Layer 4 of a small transformer language model trained on English Wikipedia (19 layers, counted from 0, width 128).
A neuron adds its activation times its output weights to the MLP's output. To switch it off is to set its activation to zero at one token and run the rest of the model.
A neuron's activation on a vector x is GELU(weights . x + bias), where the dot is the dot product.

Input weights of the MLP neurons that the questions are about. A number n stands for (n - 500) times 0.0015.
n4 (bias -0.012): 503 287 447 451 745 415 403 399 328 472 337 542 454 417 457 453 588 298 630 348 589 568 514 476 407 583 341 388 466 549 534 325 435 586 673 265 455 521 396 486 493 664 701 536 614 535 513 676 466 537 430 379 428 250 439 605 287 639 469 489 590 557 573 623 484 440 471 591 486 249 569 450 387 451 365 708 367 399 419 685 675 582 460 521 689 609 648 426 728 586 353 584 604 534 331 480 413 694 364 452 500 677 542 514 393 607 575 537 382 558 585 310 604 557 629 719 549 440 482 500 493 634 608 389 426 560 351 359
n44 (bias -0.032): 405 507 634 690 370 662 674 479 549 478 426 838 417 560 349 629 460 543 612 514 551 503 671 472 507 629 464 662 332 475 462 336 307 380 419 220 422 353 434 417 543 423 359 420 542 644 443 362 297 598 401 345 562 411 685 331 566 526 521 342 372 479 552 507 359 530 653 466 635 313 447 399 597 607 831 302 341 667 707 616 388 696 530 634 548 524 532 592 533 544 663 650 553 623 345 554 640 476 493 594 448 341 373 405 585 493 586 548 487 458 469 471 578 635 393 450 486 482 611 329 462 619 599 416 472 367 417 538
n145 (bias -0.029): 575 681 557 552 589 427 451 519 426 484 571 344 380 543 525 398 700 581 591 167 419 512 484 422 526 319 496 650 294 500 362 370 375 484 575 500 669 438 492 388 303 644 672 600 590 732 309 485 555 376 389 469 589 358 500 381 226 420 295 428 432 485 521 450 454 413 618 481 673 538 421 373 452 585 423 772 628 547 818 658 714 434 703 520 458 628 273 478 504 447 407 560 422 707 560 609 641 465 550 492 425 580 520 473 504 386 839 836 363 376 204 308 567 321 385 552 556 689 508 640 539 671 583 530 201 560 585 461
n154 (bias -0.051): 252 418 645 635 500 673 240 453 309 247 420 488 512 508 450 535 427 368 442 332 442 492 759 337 462 612 365 480 766 590 496 698 572 521 504 578 580 484 554 569 645 512 637 685 604 280 710 484 723 519 472 741 476 597 611 414 471 332 425 484 500 672 407 421 438 419 467 563 853 382 339 489 615 735 359 701 535 573 253 595 327 504 547 832 430 680 540 504 451 500 500 398 440 632 596 393 407 784 610 633 373 356 596 297 643 348 496 445 408 292 437 745 247 624 448 337 387 418 553 702 615 527 540 538 449 435 531 587
n248 (bias -0.034): 515 565 382 826 480 524 425 486 486 733 665 564 357 650 282 696 228 802 519 394 650 453 422 418 481 351 282 524 500 544 424 575 519 540 588 73 505 154 475 456 242 428 440 587 814 180 495 737 428 495 280 607 428 422 570 638 429 703 495 584 323 358 500 710 689 203 355 623 419 775 738 530 792 384 823 417 201 725 490 770 650 466 515 311 391 630 442 446 734 405 801 402 468 592 417 435 495 829 452 365 628 500 408 543 561 204 490 349 558 567 419 683 247 330 402 505 711 247 632 581 605 659 417 381 244 653 600 390
n250 (bias -0.011): 594 418 564 500 546 531 483 570 186 477 665 827 136 473 519 354 495 483 509 473 555 670 545 682 564 787 633 430 509 355 701 470 305 717 545 388 536 478 514 595 912 368 602 341 607 424 589 496 527 787 451 388 202 307 289 317 579 429 60 586 538 648 575 597 464 368 551 604 666 574 469 536 550 481 753 554 273 585 329 376 279 403 528 537 691 521 447 342 477 408 487 464 357 261 61 636 600 623 346 586 174 714 460 531 668 634 325 370 492 686 483 450 424 380 572 436 266 291 423 487 478 388 621 513 574 586 395 500
n325 (bias -0.042): 608 533 576 480 324 422 724 594 508 447 356 712 610 584 592 642 378 432 508 393 620 641 548 440 481 546 444 508 275 277 441 527 492 306 676 342 764 769 484 508 468 386 458 496 703 620 538 465 571 738 408 500 319 540 512 426 704 381 673 622 565 648 643 567 673 615 554 531 527 215 244 278 802 183 559 440 588 367 435 331 403 417 357 480 570 531 460 452 414 533 453 431 346 587 424 390 256 677 331 696 487 537 404 258 277 524 402 617 449 378 445 865 592 401 416 524 363 455 367 437 618 562 524 515 672 577 754 528
n332 (bias 0.001): 391 449 519 445 483 295 865 512 367 564 559 538 637 370 461 532 521 453 573 634 388 324 653 579 765 391 422 394 359 538 504 309 425 413 433 609 857 280 496 615 576 438 496 390 742 529 524 664 404 552 310 299 339 433 724 410 386 161 562 640 572 435 659 529 568 512 643 725 521 315 399 121 637 386 688 588 609 251 542 629 406 396 522 551 467 472 646 539 423 543 211 483 374 646 536 436 463 298 545 576 549 376 559 508 435 387 348 508 666 574 689 722 971 435 584 590 589 487 508 740 500 411 471 460 570 411 611 587
n383 (bias -0.022): 477 340 553 556 632 347 693 397 430 448 606 576 436 543 276 470 516 566 571 182 311 408 504 535 407 365 369 667 597 484 344 334 500 746 703 255 566 477 556 500 567 565 563 735 632 481 619 477 368 347 418 480 523 571 331 458 382 507 769 148 522 576 623 619 620 522 597 557 576 443 695 664 444 547 485 582 440 649 512 392 445 655 471 640 660 459 648 529 272 580 419 397 658 756 530 113 591 358 515 629 591 504 410 508 568 633 427 447 177 352 382 318 473 391 457 393 476 412 524 377 546 515 676 522 649 548 496 766
n465 (bias -0.011): 316 563 494 444 587 440 596 520 378 566 538 681 354 309 628 490 437 413 513 527 623 483 642 636 379 516 615 573 700 465 290 503 320 528 579 474 503 635 578 684 455 507 497 365 218 415 445 310 463 457 507 456 708 349 711 610 546 535 554 469 641 443 565 634 478 559 447 234 370 323 435 457 333 593 356 517 484 693 517 440 263 808 619 409 523 634 333 401 542 496 493 434 529 354 357 520 533 618 335 475 630 490 452 470 635 408 396 420 569 472 701 347 363 680 534 403 452 559 424 483 557 543 695 574 617 510 560 578
n495 (bias -0.022): 432 526 571 705 282 433 535 152 454 368 468 548 419 298 541 576 478 629 333 504 541 479 671 539 514 586 372 556 443 559 401 458 600 522 619 441 540 671 556 265 525 418 575 514 507 511 418 208 600 541 478 323 472 504 696 581 414 436 450 632 435 525 666 521 484 397 355 581 616 475 403 410 709 410 444 381 725 511 536 563 689 372 443 843 451 737 378 574 648 730 443 471 470 572 552 325 469 426 376 327 603 710 594 404 403 648 433 668 354 537 546 496 601 455 478 551 634 463 391 329 401 521 789 432 574 661 595 361

Output weights of the MLP neurons that the questions are about. A number n stands for (n - 500) times 0.0016.
n4: 266 276 618 248 572 743 487 512 587 372 609 504 521 717 309 293 403 405 614 777 299 578 466 525 448 393 691 590 509 476 500 677 650 349 467 719 549 388 452 500 688 534 349 477 422 828 366 461 544 358 684 674 589 540 283 500 496 536 676 526 484 251 556 390 437 764 677 575 351 487 557 533 733 576 758 551 548 596 436 458 718 302 504 426 456 458 619 253 235 428 543 363 397 587 535 624 809 180 368 368 521 408 564 351 670 685 479 578 596 365 575 327 484 315 726 436 539 475 388 737 470 467 421 575 483 741 261 276
n44: 504 535 373 354 595 492 287 538 546 403 555 459 405 428 470 191 634 385 385 318 548 534 598 426 285 540 500 450 410 583 348 477 756 571 536 574 875 456 487 321 401 508 504 279 424 659 354 447 290 591 451 479 410 357 306 508 496 347 667 405 583 759 669 302 693 958 559 520 581 584 488 639 340 530 892 316 454 318 302 333 488 464 646 592 721 405 546 473 488 537 366 762 289 573 361 483 740 551 616 521 334 581 558 669 398 517 409 472 542 603 354 454 394 600 558 442 318 635 464 465 517 548 557 534 813 438 659 613
n145: 562 525 518 744 396 639 426 530 490 605 553 616 655 563 515 541 240 522 640 432 591 303 523 519 278 240 418 462 583 751 453 422 472 470 173 559 424 649 43 513 500 809 458 77 473 559 433 444 275 330 657 630 519 685 452 182 377 910 613 679 338 589 453 595 575 500 576 206 592 548 388 595 656 623 467 778 433 312 345 588 531 495 657 663 432 528 382 885 500 294 481 537 455 417 470 363 473 469 182 760 435 355 588 567 403 486 415 319 356 699 653 687 580 505 779 486 255 709 583 752 561 377 629 548 466 425 319 357
n154: 328 217 575 428 417 698 651 316 359 234 548 372 615 728 432 344 535 401 655 602 236 879 509 670 548 558 486 462 332 540 508 496 559 341 536 705 686 529 661 570 393 729 578 525 706 331 385 615 313 535 436 453 509 595 405 323 644 632 593 338 260 468 403 496 546 491 669 455 552 651 482 478 530 650 378 474 872 418 342 358 540 478 284 612 290 528 500 402 626 459 683 337 639 638 668 731 581 337 25 272 359 676 513 636 652 341 551 500 666 371 468 344 121 290 681 597 377 179 491 646 575 729 627 302 581 532 737 255
n248: 342 421 722 845 510 782 901 398 725 569 727 455 590 379 532 604 361 561 341 447 247 443 525 790 638 656 900 735 510 668 588 556 628 18 505 574 442 149 562 566 437 383 455 459 242 437 370 830 424 438 559 510 475 604 639 520 404 419 539 591 423 260 316 645 380 469 464 407 453 720 740 345 694 190 393 351 469 515 460 460 514 690 607 762 521 615 142 338 642 119 709 593 442 280 381 103 217 730 388 540 653 185 566 462 360 230 495 423 623 645 475 382 443 414 500 385 576 370 421 637 535 734 495 593 500 675 758 352
n250: 623 542 551 537 469 313 425 306 464 504 652 774 665 392 725 553 594 492 620 590 457 427 305 309 52 474 637 681 231 679 447 711 469 245 573 514 739 491 230 551 560 319 562 411 448 430 368 335 374 410 390 711 735 567 400 439 603 542 564 607 457 207 742 152 558 609 591 614 325 536 504 479 740 327 356 413 414 439 487 602 551 591 627 465 514 638 626 302 801 473 681 282 716 475 313 505 444 628 115 572 373 596 521 284 647 446 742 470 432 590 315 473 534 306 648 442 391 465 526 448 284 713 610 355 399 660 698 486
n325: 518 578 243 423 574 702 369 598 434 401 609 372 104 509 684 500 566 689 593 487 496 325 367 601 456 684 453 505 534 588 466 457 350 500 192 695 593 461 358 561 620 677 682 315 200 384 694 547 361 447 804 505 702 435 458 491 621 785 234 361 642 376 372 562 637 415 392 342 324 336 588 513 336 824 528 269 256 514 310 637 421 742 224 558 372 537 329 317 825 279 551 698 491 556 341 654 652 438 549 468 631 415 652 807 571 752 481 602 236 207 564 524 500 584 384 647 425 605 753 519 328 307 436 496 590 270 532 467
n332: 412 408 637 869 195 265 432 253 603 320 524 646 348 540 572 335 579 641 818 668 344 307 596 454 596 683 298 678 423 412 466 273 631 495 344 262 548 573 646 543 345 528 327 383 379 365 900 653 522 425 414 528 610 478 580 744 458 614 447 652 615 376 398 420 459 463 523 468 690 495 597 611 703 490 714 509 552 284 606 527 250 558 542 447 946 486 477 610 370 422 225 460 496 367 500 601 710 210 571 713 179 670 470 623 533 477 662 345 401 584 314 491 504 235 468 312 687 710 491 640 737 460 450 402 330 656 764 402
n383: 455 713 855 366 366 799 378 313 570 668 380 159 552 517 739 449 455 424 492 434 417 518 419 393 683 441 597 452 156 554 674 540 475 565 450 468 360 705 487 492 351 792 245 261 279 401 492 448 366 615 453 469 491 274 394 631 621 300 546 496 599 646 572 508 757 452 478 614 504 377 669 583 676 568 317 448 377 310 435 841 574 563 587 413 283 453 310 631 552 315 469 420 546 528 449 509 479 755 408 587 508 562 670 566 739 674 798 529 421 550 122 592 356 461 608 384 425 607 559 536 387 492 305 468 359 736 483 469
n465: 542 611 682 609 455 578 275 504 409 780 388 300 581 633 513 408 674 474 422 399 469 467 456 665 542 280 393 377 261 732 723 500 436 596 520 628 589 337 372 569 527 512 432 566 539 593 678 478 348 628 576 388 315 697 417 560 516 354 543 549 247 601 496 418 616 401 685 722 529 496 396 356 517 233 590 537 323 532 524 504 635 362 607 477 333 145 642 578 504 315 201 512 473 587 831 458 398 461 504 545 409 375 762 738 267 774 459 469 512 671 325 587 612 271 463 347 612 584 445 470 366 602 464 579 380 613 532 582
n495: 615 402 492 454 569 360 428 552 258 618 368 460 693 605 559 483 581 515 515 427 387 525 460 220 705 547 401 610 558 469 448 172 520 730 461 793 569 453 492 386 314 549 429 606 648 521 492 600 477 481 642 450 464 391 628 646 573 382 813 681 461 684 714 666 420 701 643 268 359 545 646 388 319 521 602 534 533 429 665 560 313 496 504 364 355 215 577 415 253 721 459 657 457 613 569 630 395 346 383 508 354 475 466 584 401 358 528 535 364 295 571 504 515 333 419 516 467 504 528 745 565 840 690 410 170 448 274 516

Each question names a token from some text and the token that comes next. It shows the vector x that enters the MLP there. A number n stands for (n - 500) times 0.0088.

Then comes g, the gradient of the next token's log-probability with respect to the MLP's output, scaled to length 1. A neuron's effect is roughly proportional to its activation times (output weights . g). A number n stands for (n - 500) times 0.00074.

" in", then " 2024"
x: 431 527 576 668 228 421 419 286 381 614 648 191 615 508 355 466 625 325 482 432 290 585 373 535 454 447 576 710 697 348 739 481 454 612 581 517 517 569 357 506 660 447 381 520 361 531 462 394 470 538 504 502 444 494 496 478 596 697 654 518 412 527 378 512 430 605 629 450 412 559 489 590 630 472 370 420 482 524 616 400 523 644 410 516 570 313 632 584 476 511 419 588 499 339 551 638 431 576 352 649 528 423 508 454 390 425 505 560 835 376 519 524 538 340 607 482 614 493 630 496 491 492 593 585 460 397 539 341
g: 514 599 285 488 366 490 397 476 637 550 481 427 560 378 451 789 481 407 444 508 777 341 505 494 262 417 563 521 609 478 279 661 593 530 609 616 480 390 556 344 615 648 520 352 462 471 472 492 527 487 482 513 239 641 460 674 759 570 531 373 396 559 338 694 330 510 255 359 663 437 476 598 558 468 339 308 637 509 655 345 620 502 441 449 615 771 523 470 628 600 303 438 453 388 310 569 587 500 494 674 572 492 350 367 455 425 543 534 486 864 449 456 559 476 616 663 637 477 264 466 448 425 439 467 522 678 511 545
Which neuron, switched off, lowers the next token's probability most? n495

" the", then " group"
x: 459 600 538 557 265 372 389 328 426 678 663 197 554 411 416 452 621 431 488 407 310 652 465 495 452 442 647 605 605 354 659 422 471 607 519 605 469 639 347 562 694 502 513 515 409 545 520 503 509 529 512 447 355 497 519 487 666 621 513 481 496 544 371 479 518 511 577 520 441 502 413 629 651 470 435 380 352 608 695 459 480 543 480 486 554 300 552 586 441 475 403 608 431 356 574 595 378 579 212 623 549 419 577 511 583 509 629 492 905 388 543 540 435 358 525 470 568 447 625 469 455 561 627 527 579 349 440 291
g: 622 665 569 390 508 485 470 567 410 674 626 426 526 758 372 283 525 436 464 400 493 379 652 582 565 440 624 481 353 637 414 585 317 372 339 597 558 575 407 504 572 789 520 558 407 459 529 266 462 594 422 595 494 408 388 631 485 584 360 455 623 333 704 700 306 469 465 564 319 422 580 469 442 510 412 438 365 511 602 560 755 529 485 350 315 417 294 511 274 503 388 503 562 587 633 478 525 608 624 771 414 678 625 450 477 424 519 432 498 624 199 648 627 424 501 519 302 452 564 534 594 688 311 313 598 694 375 577
Which neuron, switched off, lowers the next token's probability most? n250

"os", then "eb"
x: 394 539 530 532 300 402 294 485 415 617 578 311 636 525 428 390 623 425 396 488 262 659 392 476 490 458 557 623 673 386 603 438 632 627 570 529 559 610 405 397 621 499 610 424 365 526 527 403 587 465 373 379 459 460 557 478 616 649 767 501 433 384 487 404 516 592 557 508 469 503 414 550 526 571 548 335 345 698 602 399 514 505 426 590 593 120 572 718 547 362 372 728 430 402 536 640 343 537 324 581 510 471 542 523 309 397 535 383 745 495 537 401 510 401 612 493 674 524 760 527 559 506 488 523 596 420 534 370
g: 675 383 579 566 487 372 414 321 618 492 199 537 591 282 729 572 313 612 614 274 525 553 514 578 486 573 411 503 422 779 328 412 404 671 497 547 518 536 437 673 253 612 415 400 522 450 634 678 658 506 536 531 488 615 469 573 583 406 554 625 403 338 358 460 430 439 395 484 765 391 366 368 577 366 550 586 653 711 646 510 296 544 441 530 616 591 657 518 401 419 353 477 486 549 339 383 419 465 400 560 697 353 433 704 454 638 538 386 425 596 391 434 245 486 536 616 350 642 603 554 434 468 575 737 421 414 677 452
Which neuron, switched off, raises the next token's probability most? n332

" to", then " their"
x: 374 593 534 689 320 387 354 366 349 555 664 195 683 486 447 401 569 216 467 436 280 575 455 479 467 449 511 693 684 359 636 439 485 486 596 492 556 622 404 498 717 487 522 540 433 562 499 475 525 498 596 481 537 515 401 549 578 565 734 499 434 439 384 520 539 552 554 535 388 469 425 593 647 556 377 395 389 670 608 365 531 495 422 474 496 304 520 551 501 515 440 574 453 315 618 704 379 555 323 611 487 410 656 441 549 450 488 542 795 348 550 533 493 369 546 464 679 462 646 501 511 541 587 543 580 354 566 315
g: 640 677 423 529 390 681 513 462 801 583 580 448 547 716 409 583 446 464 651 428 473 464 539 451 129 478 685 532 363 657 621 393 397 285 323 380 474 341 506 676 685 432 349 506 387 362 604 517 527 616 654 436 732 443 303 802 534 501 442 659 672 443 516 610 410 540 646 461 353 385 685 622 599 464 416 380 422 385 492 501 496 619 545 577 551 349 683 590 483 576 419 743 476 295 412 405 425 564 511 533 663 516 550 527 516 402 571 286 354 453 436 465 595 432 606 481 337 528 308 453 590 508 391 429 269 401 499 555
Which neuron, switched off, raises the next token's probability most? n154

" |", then " 7"
x: 482 589 555 656 286 409 387 362 498 560 598 240 656 509 420 460 559 385 475 315 347 640 580 510 489 554 532 716 695 431 653 450 529 589 617 551 455 695 312 403 649 401 418 448 397 478 532 474 471 494 426 481 460 508 557 585 519 569 599 472 369 493 381 467 454 615 632 471 337 481 387 608 562 547 390 320 313 578 698 342 628 450 491 556 569 362 488 593 445 504 374 616 473 377 580 706 402 524 336 597 634 477 479 532 456 549 573 485 846 431 556 434 588 332 563 511 606 473 623 470 533 406 536 562 580 356 573 248
g: 593 579 268 482 742 469 449 607 398 446 535 574 440 439 543 412 576 891 256 565 549 500 433 360 472 445 498 595 360 547 289 524 518 584 489 735 442 388 521 539 507 611 507 475 491 414 283 387 542 318 478 400 386 634 537 643 683 563 561 418 446 313 269 616 511 549 437 341 470 528 598 600 653 633 614 417 498 310 584 360 482 678 473 582 555 477 574 487 427 234 325 496 324 492 664 603 373 620 633 686 416 468 626 342 521 433 461 598 353 621 410 562 634 358 658 644 613 414 524 370 435 711 458 359 274 712 562 639
Which neuron, switched off, lowers the next token's probability most? n495

" con", then "n"
x: 482 552 594 684 306 346 324 311 385 661 642 298 706 545 315 468 634 375 498 439 336 624 418 523 349 481 597 643 697 368 679 527 431 614 540 603 485 607 352 536 680 439 495 547 417 554 488 515 485 493 426 462 310 360 581 547 613 687 689 491 380 616 374 523 492 565 520 511 416 540 456 583 601 482 446 358 273 572 664 350 398 548 512 476 552 331 518 492 580 535 486 546 590 388 563 609 353 657 426 600 488 326 543 512 401 379 527 437 821 409 549 577 542 432 576 457 582 596 571 453 551 508 489 434 483 390 463 288
g: 563 408 496 370 659 376 613 491 336 638 571 319 589 572 491 303 424 620 761 470 286 494 546 637 405 336 603 713 425 484 434 538 704 320 297 447 610 232 538 496 421 547 665 331 480 451 453 256 401 587 496 486 582 557 658 606 777 422 580 720 286 677 188 583 359 519 506 581 440 507 669 623 315 491 556 510 438 371 439 559 466 467 475 580 515 791 565 564 382 416 775 540 551 568 458 440 398 521 657 490 486 393 403 553 352 448 543 514 544 478 476 363 677 456 550 627 514 338 473 454 620 462 354 608 497 526 336 626
Which neuron, switched off, lowers the next token's probability most? n248

",", then " M"
x: 431 527 549 635 376 356 334 404 518 597 639 224 644 469 319 411 719 308 527 394 369 639 440 493 454 521 631 621 700 350 556 377 440 602 607 379 527 653 353 389 653 505 501 489 372 553 497 519 430 542 475 488 431 491 653 555 566 585 459 463 263 567 392 486 518 558 658 342 381 460 504 688 526 526 432 461 372 572 613 448 559 587 426 497 521 400 627 558 420 446 335 597 496 347 630 616 437 585 294 636 627 493 552 460 412 467 536 512 838 444 617 471 585 326 551 536 640 474 568 517 579 451 583 570 503 357 526 289
g: 365 394 497 466 441 584 338 489 572 327 488 559 618 412 662 333 366 523 458 734 213 465 532 596 529 456 342 502 254 447 668 685 444 367 522 430 432 358 392 675 455 280 485 620 693 486 413 423 545 659 679 254 642 650 541 459 750 575 605 476 441 415 580 514 319 549 345 578 616 685 592 523 497 615 453 412 475 457 630 313 328 275 590 401 521 442 432 444 531 461 570 523 496 587 546 341 520 536 535 719 460 351 253 481 462 557 574 423 585 497 378 436 720 641 651 479 795 463 575 723 554 525 279 449 545 632 593 482
Which neuron, switched off, lowers the next token's probability most? n4

"in", then ","
x: 444 481 476 532 288 405 350 349 394 462 614 302 579 515 440 442 571 361 535 399 260 696 518 532 460 384 608 588 558 332 778 418 564 634 628 448 589 510 349 408 706 469 516 489 430 476 498 492 516 371 403 478 349 442 522 489 628 667 624 492 389 539 499 468 505 575 660 634 355 584 537 637 569 630 488 513 212 535 753 346 478 556 462 594 578 348 398 540 393 479 422 654 478 447 583 632 409 549 328 649 588 418 564 567 385 408 594 443 784 414 506 513 559 391 611 465 605 451 652 457 531 497 593 455 692 413 425 320
g: 631 455 521 484 495 449 584 455 664 437 674 389 371 574 564 290 423 483 341 517 588 554 666 566 503 552 149 594 457 354 470 701 837 485 529 542 496 412 609 479 241 491 754 423 392 642 509 462 568 534 366 306 534 411 334 605 658 228 462 495 460 428 315 630 640 583 278 654 400 401 346 638 411 544 596 541 444 348 507 429 570 590 392 568 546 402 247 516 503 397 620 614 718 510 536 559 633 608 537 633 580 417 691 350 404 586 579 460 574 693 345 386 647 315 452 454 497 525 285 511 517 531 502 494 474 510 438 736
Which neuron, switched off, lowers the next token's probability most? n383

"ac", then "es"
x: 317 563 549 536 234 361 377 446 382 587 665 305 629 404 290 442 610 395 508 552 390 622 494 578 523 487 672 600 679 529 640 435 562 593 599 591 492 594 363 416 499 476 591 444 397 612 597 544 477 465 341 415 452 472 526 562 538 627 756 397 388 514 463 381 556 664 618 479 428 536 406 553 517 620 495 281 311 595 677 506 486 601 375 537 532 191 439 579 544 470 325 641 396 463 586 556 326 549 420 537 528 471 580 571 387 369 624 383 714 448 507 451 518 318 655 482 638 495 806 461 472 511 491 474 585 370 552 323
g: 609 296 382 475 500 435 407 250 799 609 548 488 448 456 529 595 448 311 516 544 340 505 418 600 492 522 499 483 429 609 330 587 403 515 464 292 663 471 519 655 536 483 407 456 606 540 567 527 569 525 829 559 547 627 397 493 411 385 513 499 539 482 598 634 499 464 629 578 539 354 409 494 687 559 796 574 289 538 518 628 427 532 606 625 387 518 559 439 331 413 631 418 501 549 495 459 506 435 479 349 847 493 263 621 590 564 573 259 516 452 540 332 336 439 504 661 743 555 197 426 309 371 703 523 275 427 666 424
Which neuron, switched off, raises the next token's probability most? n4

"ig", then "ier"
x: 367 552 574 459 251 415 368 484 451 528 612 248 634 464 513 482 516 413 517 542 382 587 334 542 456 462 543 647 556 469 651 442 604 665 526 608 608 501 376 428 615 534 523 566 388 492 592 579 534 424 440 483 463 550 485 436 636 604 578 425 291 411 405 369 440 598 564 523 420 541 542 636 511 531 415 353 395 563 621 494 494 487 441 510 670 312 454 494 494 401 261 683 310 472 603 623 381 478 385 596 557 295 523 582 415 455 597 372 882 427 540 514 676 366 633 499 694 579 723 487 451 540 394 370 781 390 481 365
g: 257 426 608 703 300 646 632 499 450 366 611 517 561 588 355 618 492 389 632 562 403 521 650 483 505 613 295 872 526 611 730 623 504 358 509 499 535 312 343 840 485 445 584 421 449 437 467 481 629 407 620 463 395 243 596 428 374 479 625 647 480 527 563 339 352 558 532 424 442 444 502 447 483 537 678 341 618 408 413 583 657 368 557 486 538 448 677 551 368 480 490 563 480 367 480 486 633 455 515 560 532 506 380 400 294 363 673 500 426 325 176 643 680 396 513 392 565 521 606 507 685 515 501 433 735 292 482 510
Which neuron, switched off, lowers the next token's probability most? n332

"K", then "US"
x: 451 593 498 521 254 354 231 496 353 512 473 284 571 467 446 350 589 446 571 415 346 649 509 563 461 516 626 645 619 384 649 459 674 751 481 548 473 676 307 407 569 478 481 572 299 498 636 428 483 496 390 510 494 562 526 555 563 547 665 595 361 513 418 340 418 487 523 523 396 466 468 530 596 597 452 460 390 631 659 347 483 541 390 578 611 379 528 609 584 433 368 691 495 386 560 522 329 562 311 687 566 370 550 507 462 474 530 490 893 474 562 476 436 329 561 532 684 521 678 522 503 569 531 463 569 354 439 381
g: 528 570 510 475 463 617 550 334 395 507 508 373 659 443 380 454 516 601 466 432 492 520 452 504 564 562 522 503 474 545 297 648 281 392 502 610 475 454 380 471 551 421 421 535 532 386 514 600 475 211 523 339 733 213 427 535 481 797 519 467 552 667 540 550 444 485 604 396 622 509 515 707 764 368 541 558 888 627 440 173 441 415 618 567 670 395 574 253 561 478 216 421 582 533 600 332 409 553 438 174 489 587 424 587 562 653 491 623 575 590 650 671 289 517 580 412 608 421 399 523 530 524 533 576 384 602 480 435
Which neuron, switched off, lowers the next token's probability most? n154

" L", then "é"
x: 414 539 569 635 343 347 323 385 329 499 529 282 700 551 317 411 699 360 497 408 367 573 509 549 429 374 496 681 670 397 718 549 510 578 602 554 495 670 372 477 634 415 457 570 384 647 549 442 562 364 422 488 472 432 525 608 643 566 620 523 350 522 345 474 549 558 530 431 483 578 497 589 625 515 565 393 432 602 650 311 490 455 480 631 668 336 455 535 556 455 349 644 461 312 616 564 365 628 390 620 564 410 455 543 433 492 591 442 863 504 517 484 506 395 524 509 605 457 679 409 373 467 536 410 633 390 449 316
g: 568 728 680 537 395 653 388 659 492 455 255 356 387 518 578 523 586 565 438 400 355 641 630 615 361 490 368 649 523 659 378 486 350 753 531 615 483 328 280 450 334 774 392 530 367 619 493 435 442 558 416 347 654 497 470 412 393 648 530 570 470 416 420 248 612 596 425 606 462 291 338 700 505 569 510 521 486 651 607 673 493 480 592 278 554 318 615 607 377 427 492 513 611 456 441 461 566 655 267 493 423 376 457 466 344 626 664 701 458 517 621 464 518 822 464 491 535 597 281 611 513 374 445 627 418 537 475 382
Which neuron, switched off, raises the next token's probability most? n383

" is", then " land"
x: 394 556 524 634 389 407 318 469 369 598 626 251 708 503 369 406 543 426 483 371 291 637 484 555 445 374 722 692 581 380 581 341 543 546 556 530 517 629 377 433 654 465 431 510 403 566 570 484 484 494 432 446 487 392 590 554 587 684 640 486 379 534 310 456 468 586 583 474 362 516 454 578 584 549 378 483 375 527 571 382 498 509 425 489 550 276 522 636 365 544 332 484 531 376 603 685 408 633 427 562 565 446 642 481 527 438 528 502 850 376 642 515 517 339 612 501 528 454 662 486 563 538 643 576 500 284 607 304
g: 497 321 532 441 559 523 370 371 709 489 377 348 359 603 504 328 421 666 560 469 448 473 448 745 501 544 541 713 367 461 669 517 553 575 386 656 584 447 511 632 652 283 483 514 506 649 498 376 698 560 583 660 587 548 385 543 721 473 655 396 448 581 373 485 631 498 556 448 495 527 618 419 545 578 595 727 376 482 482 408 373 463 466 665 607 430 429 323 578 453 393 770 325 387 305 367 496 681 498 416 637 490 607 487 503 273 527 393 212 467 627 701 342 408 552 598 665 409 544 547 247 424 325 590 229 671 374 468
Which neuron, switched off, lowers the next token's probability most? n465

"ven", then " in"
x: 306 592 510 588 403 431 261 395 314 473 665 206 577 566 308 472 596 424 526 421 326 741 445 544 428 476 557 542 687 494 629 384 467 514 577 486 511 552 415 406 604 464 511 527 421 517 519 516 573 476 505 538 321 549 546 313 595 585 494 416 353 582 383 384 501 496 549 432 450 582 398 671 570 655 460 496 299 592 627 472 488 543 495 423 525 359 545 648 543 559 388 686 566 381 548 696 341 574 368 674 489 399 589 606 429 477 452 490 893 311 559 552 617 378 524 523 653 364 605 545 469 514 565 419 606 422 562 382
g: 407 652 651 440 694 570 633 676 516 237 468 382 605 359 483 454 587 404 436 607 529 399 629 518 381 630 826 319 577 492 257 547 322 647 573 456 632 567 508 313 487 710 502 548 363 429 686 441 375 428 492 548 653 555 642 652 531 322 593 306 259 502 355 623 307 616 587 494 422 344 632 710 732 696 491 230 603 253 477 702 557 443 365 479 455 458 509 523 418 447 530 559 477 319 586 582 433 646 446 407 560 603 563 461 445 533 708 513 454 450 489 363 468 455 528 519 434 287 557 364 383 446 527 483 627 566 413 479
Which neuron, switched off, lowers the next token's probability most? n154

"The", then "re"
x: 449 585 483 562 241 450 405 474 486 706 648 253 575 394 502 440 632 419 508 455 359 632 538 470 428 344 760 666 563 387 609 394 479 580 452 598 450 637 372 543 578 522 470 483 294 447 517 536 546 527 460 524 414 459 523 489 678 668 615 446 447 527 386 437 520 592 634 449 379 521 477 645 572 516 524 389 342 523 653 448 540 503 436 470 554 376 515 589 417 432 396 612 510 401 575 510 378 640 257 616 615 458 543 517 568 403 530 469 977 393 597 521 507 356 519 454 581 375 589 471 505 514 554 486 545 392 424 261
g: 392 454 460 381 348 552 598 656 559 265 577 388 454 484 616 444 662 494 387 670 430 432 781 693 477 320 629 545 233 664 348 452 232 598 541 653 587 369 634 534 689 412 406 532 476 444 784 577 671 632 551 412 521 494 576 665 603 551 654 368 416 402 733 423 433 587 418 608 433 659 515 546 634 406 409 522 316 314 686 366 487 431 576 387 496 259 581 430 517 439 528 525 455 499 407 454 418 507 689 516 667 347 475 705 397 265 334 358 354 526 552 458 488 588 506 405 613 650 561 397 622 665 450 356 445 528 455 393
Which neuron, switched off, lowers the next token's probability most? n465

"er", then " and"
x: 447 529 503 471 373 387 301 317 469 524 604 195 586 501 528 357 688 488 421 509 264 694 424 624 464 417 562 783 624 441 681 366 515 599 607 513 535 639 411 437 664 434 498 421 339 597 544 451 483 389 519 526 443 374 565 521 622 577 457 362 402 568 435 422 450 687 576 508 378 668 552 626 568 600 427 511 387 502 603 468 623 531 486 558 495 225 542 516 396 430 480 551 531 480 622 752 408 551 301 466 553 460 471 488 385 485 612 366 777 355 531 514 518 349 681 578 636 413 622 365 526 471 664 521 589 345 537 321
g: 457 275 522 643 556 91 588 598 629 224 465 536 427 496 579 563 608 446 699 498 538 553 612 500 525 626 372 617 691 734 493 505 452 465 421 629 496 520 555 438 671 542 619 429 446 520 573 321 414 370 562 210 614 340 450 543 260 511 631 368 342 572 537 374 444 410 481 410 687 595 559 569 505 641 522 400 617 284 332 576 457 602 559 592 502 492 692 698 439 604 391 582 485 344 539 448 512 523 492 582 363 482 390 585 376 748 336 445 544 585 572 501 617 612 564 383 628 591 461 222 458 500 630 462 253 303 608 353
Which neuron, switched off, lowers the next token's probability most? n383